Layer 5 of a small transformer language model trained on English Wikipedia (10 layers, counted from 0, width 64).
A neuron's activation on a vector x is GELU(weights . x + bias), where the dot is the dot product.
The model reads these tokens: "les" "," " a" " north" " ch" "ape" "l" "," " a" " south" " por" "ch" "," " a" " north" " ve" "str" "y" " and" " a" " north" " tower" "." " Bet" "we" "en" " the" " nav" "e" " and" " the" " chance"

The vector x that enters this layer's MLP at each token. A number n stands for (n - 500) times 0.0083.
0 "les": 418 552 611 540 514 615 498 421 478 626 407 571 461 352 410 728 543 160 535 564 648 711 546 537 477 518 382 166 550 562 476 420 581 328 577 362 526 383 591 382 462 436 473 531 721 334 526 528 374 582 572 475 632 287 396 417 543 383 511 703 450 557 643 777
1 ",": 463 581 518 707 589 499 477 460 481 522 387 519 500 396 503 766 408 175 500 550 546 638 485 562 384 640 353 243 536 472 447 459 595 551 490 338 498 460 627 322 546 476 494 541 747 217 481 428 415 601 487 481 503 405 428 361 550 286 532 764 612 648 630 743
2 " a": 523 760 544 637 428 487 532 477 414 722 504 510 429 518 600 615 439 125 424 575 529 627 539 501 395 539 426 232 471 424 488 410 592 518 506 336 414 504 565 398 498 498 457 544 774 218 421 487 364 586 563 489 514 370 269 549 591 362 601 601 526 665 699 714
3 " north": 435 605 555 555 579 554 512 469 344 561 553 579 463 277 616 617 549 35 417 460 525 824 554 614 386 512 475 248 517 516 525 360 508 366 481 389 465 582 399 369 588 415 455 566 728 376 364 550 541 645 546 659 611 493 487 372 580 306 551 549 533 534 566 680
4 " ch": 488 693 517 600 482 535 708 518 563 674 430 453 527 474 581 404 455 127 533 484 436 567 522 562 373 531 355 160 386 662 467 404 600 603 520 373 449 420 439 421 532 547 420 505 722 313 315 488 489 550 567 587 583 334 395 394 641 418 642 617 494 562 610 807
5 "ape": 460 497 472 576 666 464 616 460 488 724 461 527 412 363 483 595 523 94 511 541 552 732 638 478 553 600 513 228 323 532 340 551 604 471 621 326 581 495 334 417 499 429 481 462 758 462 337 564 466 581 565 588 572 480 413 243 435 385 527 643 534 484 570 740
6 "l": 524 566 518 655 598 620 354 375 506 718 395 553 466 419 507 684 553 156 498 528 475 813 518 597 594 567 462 282 450 665 390 559 538 363 565 316 413 438 453 410 509 457 433 488 705 354 454 437 423 610 533 487 628 397 454 270 452 294 496 697 507 510 712 674
7 ",": 473 554 507 739 644 519 491 432 516 508 372 489 476 396 640 727 399 158 487 488 472 690 504 592 387 609 358 342 475 531 404 527 577 566 460 345 474 458 577 336 577 498 501 492 753 238 459 361 448 619 506 452 459 471 491 337 520 246 511 752 655 666 624 681
8 " a": 564 761 550 660 436 500 558 423 439 732 501 526 417 536 714 567 443 81 405 519 490 673 552 532 388 470 444 322 437 446 452 434 587 540 473 343 361 514 533 416 492 488 458 515 756 254 413 410 397 613 592 469 496 424 295 550 549 357 581 577 561 696 712 641
9 " south": 440 546 584 578 625 550 509 446 354 564 572 584 449 273 698 595 559 46 402 447 509 852 556 637 387 474 483 300 499 520 484 391 520 380 472 385 420 599 374 360 581 406 471 549 703 373 381 520 582 635 563 637 626 503 530 349 558 324 509 542 539 536 532 661
10 " por": 424 623 628 622 586 621 511 462 520 556 530 375 500 426 633 432 565 126 555 433 410 573 577 484 497 601 506 275 286 511 509 386 604 453 523 335 391 482 380 485 450 368 446 560 770 347 390 450 571 545 486 597 651 451 499 157 619 464 660 623 497 607 643 766
11 "ch": 509 583 529 601 576 573 439 442 544 694 362 460 472 431 690 551 482 180 493 475 451 742 601 523 485 490 448 161 344 737 340 574 493 437 492 290 463 413 554 414 516 431 432 453 783 369 477 489 412 653 640 565 606 508 447 264 509 390 456 658 577 548 653 652
12 ",": 464 536 511 721 686 545 492 396 533 498 372 475 474 409 699 714 407 135 493 470 464 698 528 595 375 615 378 362 445 531 394 551 563 570 437 347 489 446 539 345 579 483 485 473 764 271 447 355 439 630 512 449 450 505 529 335 536 273 496 726 658 671 616 625
13 " a": 557 748 556 649 456 541 558 394 441 722 489 532 415 552 757 555 459 62 401 509 481 660 572 543 394 461 464 353 426 447 451 445 577 548 455 330 348 503 506 424 473 458 449 518 760 268 432 392 396 616 602 463 494 447 327 538 549 371 557 580 575 711 708 604
14 " north": 439 551 585 561 614 578 511 436 350 559 574 591 456 284 719 569 557 23 392 433 516 828 574 662 391 458 509 310 525 513 479 401 519 385 458 386 409 594 356 373 566 389 473 563 705 393 388 508 568 648 556 632 593 520 536 351 566 337 497 538 554 561 532 632
15 " ve": 511 597 506 602 566 544 623 501 498 524 520 426 484 375 620 354 455 147 636 521 594 580 688 412 418 475 551 252 409 570 434 371 603 530 654 404 374 388 465 455 532 549 391 441 810 357 288 441 571 655 442 614 576 344 419 256 551 475 551 681 512 588 574 770
16 "str": 578 549 434 529 701 656 550 494 618 619 488 369 481 284 663 438 562 104 460 388 482 646 684 481 381 656 518 266 324 650 520 553 547 451 575 185 458 538 517 504 449 483 412 498 682 367 339 509 365 538 672 572 547 360 448 459 510 363 586 605 543 556 626 633
17 "y": 526 581 492 622 614 608 381 311 569 648 437 452 477 453 633 605 570 124 539 505 515 840 500 543 473 551 510 254 368 719 377 603 502 380 564 286 501 463 511 456 525 431 423 505 823 389 458 414 441 594 528 464 565 399 484 278 470 367 437 587 533 555 642 656
18 " and": 468 698 504 704 635 573 495 340 495 522 435 487 446 412 691 670 476 147 500 423 480 754 612 479 352 549 450 408 398 556 472 544 673 474 509 306 329 438 470 393 520 419 465 564 790 276 479 394 494 480 533 442 487 418 511 346 580 289 519 710 647 678 620 581
19 " a": 557 747 543 641 453 535 537 384 436 732 503 540 412 523 761 544 445 80 411 501 487 683 564 525 391 478 452 362 394 488 468 472 586 540 479 324 308 511 516 456 507 496 423 508 777 273 426 406 398 655 605 443 491 439 325 530 542 355 530 571 580 679 699 600
20 " north": 436 526 572 553 614 577 483 433 344 558 579 605 450 257 743 557 542 39 397 431 518 836 582 640 396 459 490 313 503 541 493 414 526 392 488 376 375 593 365 408 583 417 467 560 704 408 384 516 570 679 541 628 600 517 543 345 555 337 475 536 562 527 546 627
21 " tower": 469 441 596 600 614 582 554 419 504 575 463 600 417 359 667 527 460 78 487 365 607 794 490 615 440 452 441 336 293 666 418 498 545 446 490 448 514 498 400 364 503 385 556 484 834 367 495 479 463 690 616 461 664 435 541 365 564 316 454 612 407 537 545 713
22 ".": 491 640 617 582 697 487 535 337 544 585 328 504 410 375 659 764 369 200 486 423 481 657 464 582 412 565 272 448 436 630 566 587 694 383 577 293 571 373 468 387 438 334 480 464 725 333 439 438 419 435 404 536 452 529 557 462 583 385 547 758 567 586 509 739
23 " Bet": 460 886 628 487 521 411 568 466 367 617 444 571 457 348 710 638 595 204 672 389 400 545 528 620 472 587 394 302 548 515 399 520 579 340 621 458 483 401 468 387 382 467 490 368 825 432 568 412 538 614 527 439 417 379 353 375 484 498 414 646 660 610 437 682
24 "we": 519 722 577 476 447 380 566 570 546 593 422 472 434 404 649 674 480 211 598 403 458 677 597 455 492 496 494 291 606 644 352 619 677 381 634 341 423 563 497 431 505 400 474 440 819 526 363 480 411 644 480 526 548 265 308 257 517 479 404 587 692 515 425 703
25 "en": 470 702 527 650 541 664 338 434 427 660 359 519 444 438 634 744 496 178 597 452 552 711 594 474 488 423 484 310 571 598 415 602 605 398 545 389 451 534 619 472 488 370 421 423 742 394 442 489 442 648 657 473 465 272 416 267 482 328 334 578 663 523 534 681
26 " the": 539 759 585 557 455 582 422 311 413 647 513 610 485 423 715 667 517 80 478 391 564 620 528 496 418 384 371 461 520 462 552 509 650 443 556 381 276 549 482 405 536 413 448 540 792 385 458 380 376 583 593 492 507 376 378 427 589 388 464 530 553 561 740 739
27 " nav": 487 501 411 498 592 675 460 557 475 568 610 443 468 365 737 484 547 109 297 347 488 675 403 529 388 620 421 325 413 637 442 555 664 431 606 457 393 445 295 515 492 396 467 617 728 360 447 481 498 607 618 583 708 268 422 393 616 530 475 631 574 508 538 718
28 "e": 476 606 514 585 601 622 376 431 427 673 417 528 400 454 695 645 535 179 443 432 477 781 537 595 544 512 403 268 428 726 433 668 578 327 603 385 379 480 500 512 514 404 394 446 681 346 361 483 406 583 725 393 588 346 496 412 527 309 413 567 666 519 584 697
29 " and": 453 697 505 673 621 571 449 353 481 536 471 509 400 438 701 659 439 202 500 399 517 725 587 460 354 555 423 402 420 554 507 616 740 481 533 330 290 443 423 385 498 392 458 582 781 260 495 415 493 445 568 422 522 374 485 351 632 339 468 687 709 639 581 612
30 " the": 553 741 588 569 481 573 391 294 421 669 548 584 465 441 752 631 532 98 462 380 561 633 532 528 377 413 374 456 479 477 520 530 633 432 572 406 237 535 465 401 564 432 461 554 805 372 398 407 373 580 600 467 520 408 400 424 591 411 490 505 542 538 725 722
31 " chance": 500 522 570 602 474 370 474 410 524 665 466 497 320 419 709 365 514 153 558 430 551 753 568 564 556 552 484 246 345 667 453 583 556 366 525 383 415 508 285 489 537 555 424 546 813 273 617 518 456 664 551 457 573 356 564 362 477 447 521 656 587 457 491 720

Each question shows the input weights of one neuron of the MLP. A number n stands for (n - 500) times 0.00092.

n220 (bias -0.006): 362 424 586 531 606 305 514 397 380 604 391 394 687 575 445 552 505 480 484 589 480 403 656 624 534 639 534 651 434 660 443 419 515 640 459 479 607 521 417 522 462 446 332 546 568 526 461 533 309 559 491 450 384 576 391 527 425 335 528 472 276 443 491 502
It fires most on token 5 "ape"

n171 (bias -0.021): 352 410 328 628 469 625 401 677 550 551 591 525 449 457 490 411 446 478 414 599 549 549 464 411 527 413 282 525 519 483 641 564 627 610 279 409 507 544 605 441 591 506 263 506 337 617 374 415 423 587 396 356 491 601 548 495 448 389 688 624 681 579 635 553
On which token does it fire most, and how strongly? 7 ",", at about 1

n236 (bias -0.023): 444 524 469 617 533 507 379 490 687 474 642 566 478 565 328 512 367 578 470 397 502 580 439 386 610 405 669 477 476 468 586 400 579 537 214 369 425 569 389 361 511 418 379 654 559 492 525 413 413 201 606 464 540 571 644 408 424 640 531 563 585 723 432 536
Its three highest activations, in order, are on tokens 29 " and", 18 " and", 10 " por"

n112 (bias -0.002): 513 281 395 541 228 508 434 382 645 272 722 605 626 381 596 740 535 484 364 605 400 622 252 519 682 443 362 298 501 237 608 338 608 566 476 656 591 710 426 501 568 441 524 496 527 556 503 479 543 565 370 422 667 509 429 771 513 535 684 452 600 594 424 476
Its two highest activations, in order, are on tokens 3 " north", 9 " south"

n121 (bias -0.018): 606 316 637 502 339 455 671 513 363 276 512 454 468 428 585 534 528 483 566 496 374 527 574 554 422 547 472 497 398 412 506 400 561 655 504 492 536 452 392 457 505 324 576 611 502 564 600 406 558 565 498 514 401 592 575 697 515 410 453 490 521 588 533 540
On which token does it fire most, and how strongly? 14 " north", at about 0.34

n175 (bias -0.016): 498 454 510 490 612 408 539 505 556 617 624 390 437 410 306 442 599 457 472 490 544 540 456 393 448 551 496 461 516 290 517 503 660 536 404 443 599 711 521 498 750 457 456 302 499 566 576 524 481 579 541 507 517 465 501 490 616 568 494 507 556 534 402 269
On which token does it fire most, and how strongly? 5 "ape", at about 0.18

n48 (bias -0.010): 565 589 494 526 466 479 480 464 606 454 485 505 492 400 340 558 574 494 580 512 656 499 456 408 508 425 270 573 627 453 633 541 559 468 459 635 559 445 563 466 402 549 483 492 536 484 473 442 394 494 459 530 625 566 520 580 456 326 328 561 569 386 460 598
It fires most on token 0 "les"

n224 (bias -0.024): 446 579 440 644 564 477 380 560 641 507 640 515 596 479 533 524 526 465 293 526 491 385 532 484 630 505 625 165 613 418 596 495 392 724 587 300 862 608 471 373 468 412 535 513 344 609 380 341 616 505 692 443 201 573 513 461 586 554 479 317 383 463 468 458
It fires most on token 16 "str"

n243 (bias -0.002): 568 377 653 469 553 548 587 497 802 493 438 385 582 462 322 421 489 354 464 385 555 428 533 657 494 412 531 377 381 438 400 623 556 400 515 714 485 469 474 487 300 259 526 552 418 564 504 477 651 376 627 358 422 548 400 657 558 526 490 641 531 531 515 497
On which token does it fire most, and how strongly? 21 " tower", at about 0.39

n200 (bias -0.011): 418 282 587 450 527 339 764 401 474 509 448 629 694 436 439 543 491 530 534 505 524 533 624 522 661 491 376 461 479 378 580 389 394 438 764 549 346 419 372 698 647 445 476 471 580 436 358 326 447 457 629 615 514 433 479 781 569 424 343 620 444 590 444 460
Its three highest activations, in order, are on tokens 0 "les", 15 " ve", 5 "ape"

n152 (bias -0.005): 343 365 641 600 335 468 494 416 475 693 469 440 585 653 652 508 526 572 569 417 530 522 393 515 480 493 615 480 411 248 481 387 635 525 286 445 658 478 416 527 562 322 467 297 585 576 504 563 464 529 564 644 493 726 587 547 714 469 387 558 329 378 494 365
It fires most on token 21 " tower"

n120 (bias -0.019): 682 495 556 499 441 487 469 580 516 541 471 606 514 518 327 516 479 523 413 535 474 516 416 366 512 524 634 526 419 485 509 473 398 475 489 503 537 544 548 416 616 471 475 566 600 552 294 478 514 520 430 556 525 519 642 434 523 465 502 328 404 468 349 579
Its three highest activations, in order, are on tokens 3 " north", 5 "ape", 9 " south"

n134 (bias -0.008): 457 631 572 569 551 511 493 451 279 548 359 433 484 578 524 480 543 474 446 514 356 607 605 451 603 572 624 697 554 548 460 321 362 499 241 457 574 546 731 513 468 404 426 432 585 463 589 538 488 602 732 565 489 473 542 602 464 446 307 485 537 414 504 431
On which token does it fire most, and how strongly? 25 "en", at about 1.2

n39 (bias -0.014): 529 471 489 477 453 564 503 504 472 492 423 438 515 528 501 579 526 418 525 489 513 476 516 447 474 473 526 550 474 458 587 563 538 610 492 520 431 595 563 492 486 571 475 487 498 614 465 417 436 477 622 435 403 506 477 541 613 566 524 465 472 477 476 496
Its two highest activations, in order, are on tokens 26 " the", 30 " the"

n213 (bias -0.015): 480 529 520 462 519 354 673 491 478 420 540 673 311 455 509 639 419 522 639 378 340 511 304 352 456 460 664 550 479 516 559 479 563 656 546 739 487 395 463 583 517 593 518 378 433 476 493 637 468 494 352 439 658 326 532 567 492 516 642 430 645 415 450 627
On which token does it fire most, and how strongly? 24 "we", at about 0.21

n172 (bias -0.032): 344 375 693 480 498 478 483 471 565 570 516 467 561 622 494 560 433 550 454 411 490 510 447 586 396 583 435 451 643 600 532 291 327 571 319 569 548 418 360 456 551 426 437 587 532 463 451 388 536 570 631 395 508 417 680 517 697 546 526 443 549 448 542 311
It fires most on token 14 " north"

n93 (bias -0.025): 546 603 396 548 540 492 417 479 473 575 620 530 611 527 419 460 487 471 485 474 307 542 443 576 644 601 502 439 507 496 463 512 530 544 494 426 423 362 540 483 510 557 442 646 368 444 596 474 391 426 498 523 438 640 447 516 482 414 425 520 580 396 635 401
It fires most on token 6 "l"

n119 (bias -0.028): 530 525 602 630 484 522 624 395 432 743 451 604 673 478 494 467 442 667 538 174 466 447 355 484 490 466 615 527 511 475 521 408 469 506 518 455 470 435 691 379 406 484 586 514 407 354 663 568 570 462 438 427 442 578 585 375 408 505 438 676 527 477 395 491
It fires most on token 23 " Bet"

n194 (bias -0.018): 367 218 524 271 491 711 551 610 613 640 407 524 420 583 661 501 493 384 600 692 410 606 529 353 543 524 522 425 413 600 498 440 527 353 569 666 587 495 420 515 444 369 378 395 473 657 466 459 485 625 425 518 451 599 639 564 354 378 512 466 573 509 605 463
It fires most on token 5 "ape"

n10 (bias -0.014): 335 495 462 741 679 359 621 527 653 326 582 437 690 584 589 554 545 429 583 464 440 528 503 525 551 488 633 476 381 507 366 382 405 495 366 683 452 438 438 424 268 419 529 598 542 541 314 512 435 484 347 628 431 450 737 647 403 460 563 515 493 599 408 333
Its three highest activations, in order, are on tokens 12 ",", 10 " por", 18 " and"

n65 (bias -0.015): 600 464 494 604 697 341 592 452 661 392 536 526 423 445 250 649 662 512 547 513 603 456 628 485 571 570 730 349 583 486 506 565 490 513 476 342 407 637 350 426 532 411 484 602 467 617 380 433 513 407 692 303 416 611 322 534 727 447 478 371 597 416 479 430
Its three highest activations, in order, are on tokens 5 "ape", 16 "str", 24 "we"

n223 (bias -0.014): 434 528 538 497 518 511 492 460 636 507 540 596 485 653 584 470 563 379 650 658 508 512 431 270 571 530 576 382 437 195 208 557 415 434 419 579 687 535 426 566 514 518 334 468 375 461 261 590 314 574 615 586 474 472 474 422 399 649 629 341 511 716 298 460
On which token does it fire most, and how strongly? 5 "ape", at about 0.82

n202 (bias -0.015): 629 392 494 670 547 640 391 568 591 383 493 502 510 442 136 647 426 425 535 534 528 515 367 372 587 481 495 345 697 684 565 202 367 556 433 444 612 657 543 535 334 429 455 712 433 488 641 428 315 557 461 497 399 449 477 357 576 482 479 404 725 683 377 482
Its three highest activations, in order, are on tokens 1 ",", 0 "les", 25 "en"

n166 (bias -0.028): 693 447 376 645 393 419 499 551 755 687 382 448 481 690 411 355 556 363 660 470 463 381 459 435 666 435 567 588 570 397 670 361 652 504 529 330 551 610 513 596 587 408 591 356 381 683 358 401 605 604 469 488 309 493 430 422 305 521 581 518 502 522 342 679
On which token does it fire most, and how strongly? 24 "we", at about 0.4

n162 (bias -0.011): 536 656 475 593 433 445 539 439 500 412 481 553 534 537 483 551 503 590 473 508 462 456 493 528 489 548 546 483 532 476 496 462 593 494 388 401 433 409 573 527 531 393 458 564 536 471 491 472 555 330 619 467 499 570 467 605 497 608 422 465 509 451 430 457
It fires most on token 29 " and"

n70 (bias -0.019): 390 477 374 320 600 504 572 532 321 577 524 560 495 636 368 542 469 362 565 470 592 343 478 564 414 419 533 515 529 470 422 535 593 486 396 513 648 538 551 469 544 423 408 602 397 442 570 511 536 579 441 553 428 443 576 528 485 533 585 603 511 570 536 498
Its two highest activations, in order, are on tokens 1 ",", 0 "les"

n253 (bias -0.004): 439 572 569 475 426 466 403 355 463 543 493 470 311 655 394 527 668 631 519 397 430 565 458 715 442 525 394 469 436 636 575 560 406 582 569 566 683 402 451 546 398 491 475 480 447 637 528 545 478 527 532 353 605 552 527 462 403 560 471 623 353 275 501 560
It fires most on token 6 "l"

n132 (bias -0.020): 522 515 355 520 510 546 509 546 556 492 457 619 459 453 518 517 603 399 573 607 548 313 489 693 360 328 472 527 586 316 632 448 400 535 402 452 493 473 437 444 533 517 481 606 266 387 466 538 544 624 500 436 602 594 469 515 471 644 495 711 443 579 344 545
It fires most on token 14 " north"

n151 (bias -0.003): 571 474 552 456 279 590 537 538 595 446 400 551 465 540 554 520 373 574 613 422 520 383 468 467 571 472 683 473 573 539 456 398 483 536 546 484 707 217 366 661 500 480 599 445 489 435 330 544 506 457 353 508 498 484 479 423 451 459 497 508 564 624 526 548
It fires most on token 15 " ve"

n216 (bias -0.024): 370 398 382 473 485 462 431 579 561 598 483 526 462 491 450 410 571 427 604 522 516 548 553 515 364 591 518 566 475 710 602 486 497 457 345 460 370 472 507 510 523 466 535 575 460 504 472 496 677 522 398 525 467 658 470 521 462 474 527 577 476 584 488 414
It fires most on token 20 " north"

n157 (bias -0.021): 542 511 543 440 437 481 487 545 493 487 478 489 471 478 504 508 490 541 458 481 518 522 528 480 457 502 500 524 505 491 483 464 556 451 497 510 485 523 549 496 493 493 474 534 504 457 519 539 509 452 511 444 497 558 507 498 542 508 465 501 493 495 505 474
It fires most on token 29 " and"

n95 (bias -0.033): 508 550 441 540 434 372 427 501 421 470 547 403 561 609 536 384 485 583 344 415 451 507 453 274 475 508 513 495 471 537 580 528 612 482 490 421 467 516 565 551 460 592 483 466 432 571 671 540 556 359 433 483 534 433 505 438 627 614 443 468 614 445 514 604
Its two highest activations, in order, are on tokens 27 " nav", 29 " and"

n104 (bias -0.018): 398 426 393 404 503 653 205 697 505 584 483 522 520 511 371 535 480 480 462 504 556 527 357 524 491 477 296 501 402 623 702 527 433 537 598 590 447 723 555 524 415 601 615 597 433 311 462 487 537 593 307 299 531 609 428 498 462 459 676 545 527 385 660 601
Its two highest activations, in order, are on tokens 6 "l", 1 ","

n88 (bias -0.019): 584 477 540 562 359 595 408 489 477 452 467 438 475 486 459 417 645 653 535 543 492 563 653 390 338 540 353 400 539 525 604 434 435 286 348 431 445 375 427 546 515 488 536 294 608 505 583 609 508 502 691 521 456 555 617 518 495 599 454 465 669 580 650 422
On which token does it fire most, and how strongly? 11 "ch", at about 0.49

n248 (bias -0.004): 396 375 326 563 623 395 496 555 467 587 632 498 630 397 735 610 544 628 542 616 505 637 426 498 456 559 488 312 615 499 430 371 624 454 358 339 745 491 656 537 501 693 324 444 451 567 412 527 473 234 490 405 350 567 482 458 653 624 424 376 377 388 535 442
It fires most on token 17 "y"

n193 (bias -0.001): 405 517 468 517 408 491 388 497 722 421 457 449 594 529 531 519 345 494 506 452 420 504 478 352 494 513 384 460 452 615 585 521 492 389 573 474 426 440 381 497 468 781 371 570 564 440 475 550 639 413 496 674 423 503 455 430 562 431 537 463 683 412 566 362
It fires most on token 29 " and"

n90 (bias -0.010): 388 343 649 474 636 585 666 534 179 502 693 648 331 430 368 503 430 632 424 433 512 753 609 382 745 388 464 324 347 591 518 413 460 601 454 500 562 366 516 524 477 547 571 431 436 411 581 683 287 327 659 630 531 449 635 564 479 346 549 463 456 384 804 487
It fires most on token 0 "les"

n198 (bias 0.005): 419 500 413 312 291 504 430 543 797 433 532 410 527 498 425 523 461 473 566 480 497 616 530 553 477 553 281 506 345 481 429 448 511 400 537 559 476 513 611 500 469 554 559 441 360 558 495 466 511 653 573 455 582 838 871 446 585 488 399 630 616 511 702 475
Its three highest activations, in order, are on tokens 11 "ch", 12 ",", 7 ","

n212 (bias -0.025): 415 772 500 546 443 311 510 435 312 714 449 467 589 398 453 403 392 442 611 431 559 412 495 671 668 370 553 342 558 561 526 526 390 773 643 544 423 455 652 351 459 674 510 739 470 587 421 492 338 339 358 568 466 521 525 490 640 393 545 297 538 476 492 461
Its three highest activations, in order, are on tokens 4 " ch", 2 " a", 8 " a"

n154 (bias 0.003): 541 524 512 480 654 568 685 460 403 499 674 565 509 506 541 398 639 524 604 399 425 359 583 576 451 586 378 495 418 455 595 383 464 538 558 531 480 541 459 514 395 552 414 555 442 379 614 670 414 555 510 663 552 470 463 490 608 424 411 413 321 379 348 686
Its two highest activations, in order, are on tokens 4 " ch", 10 " por"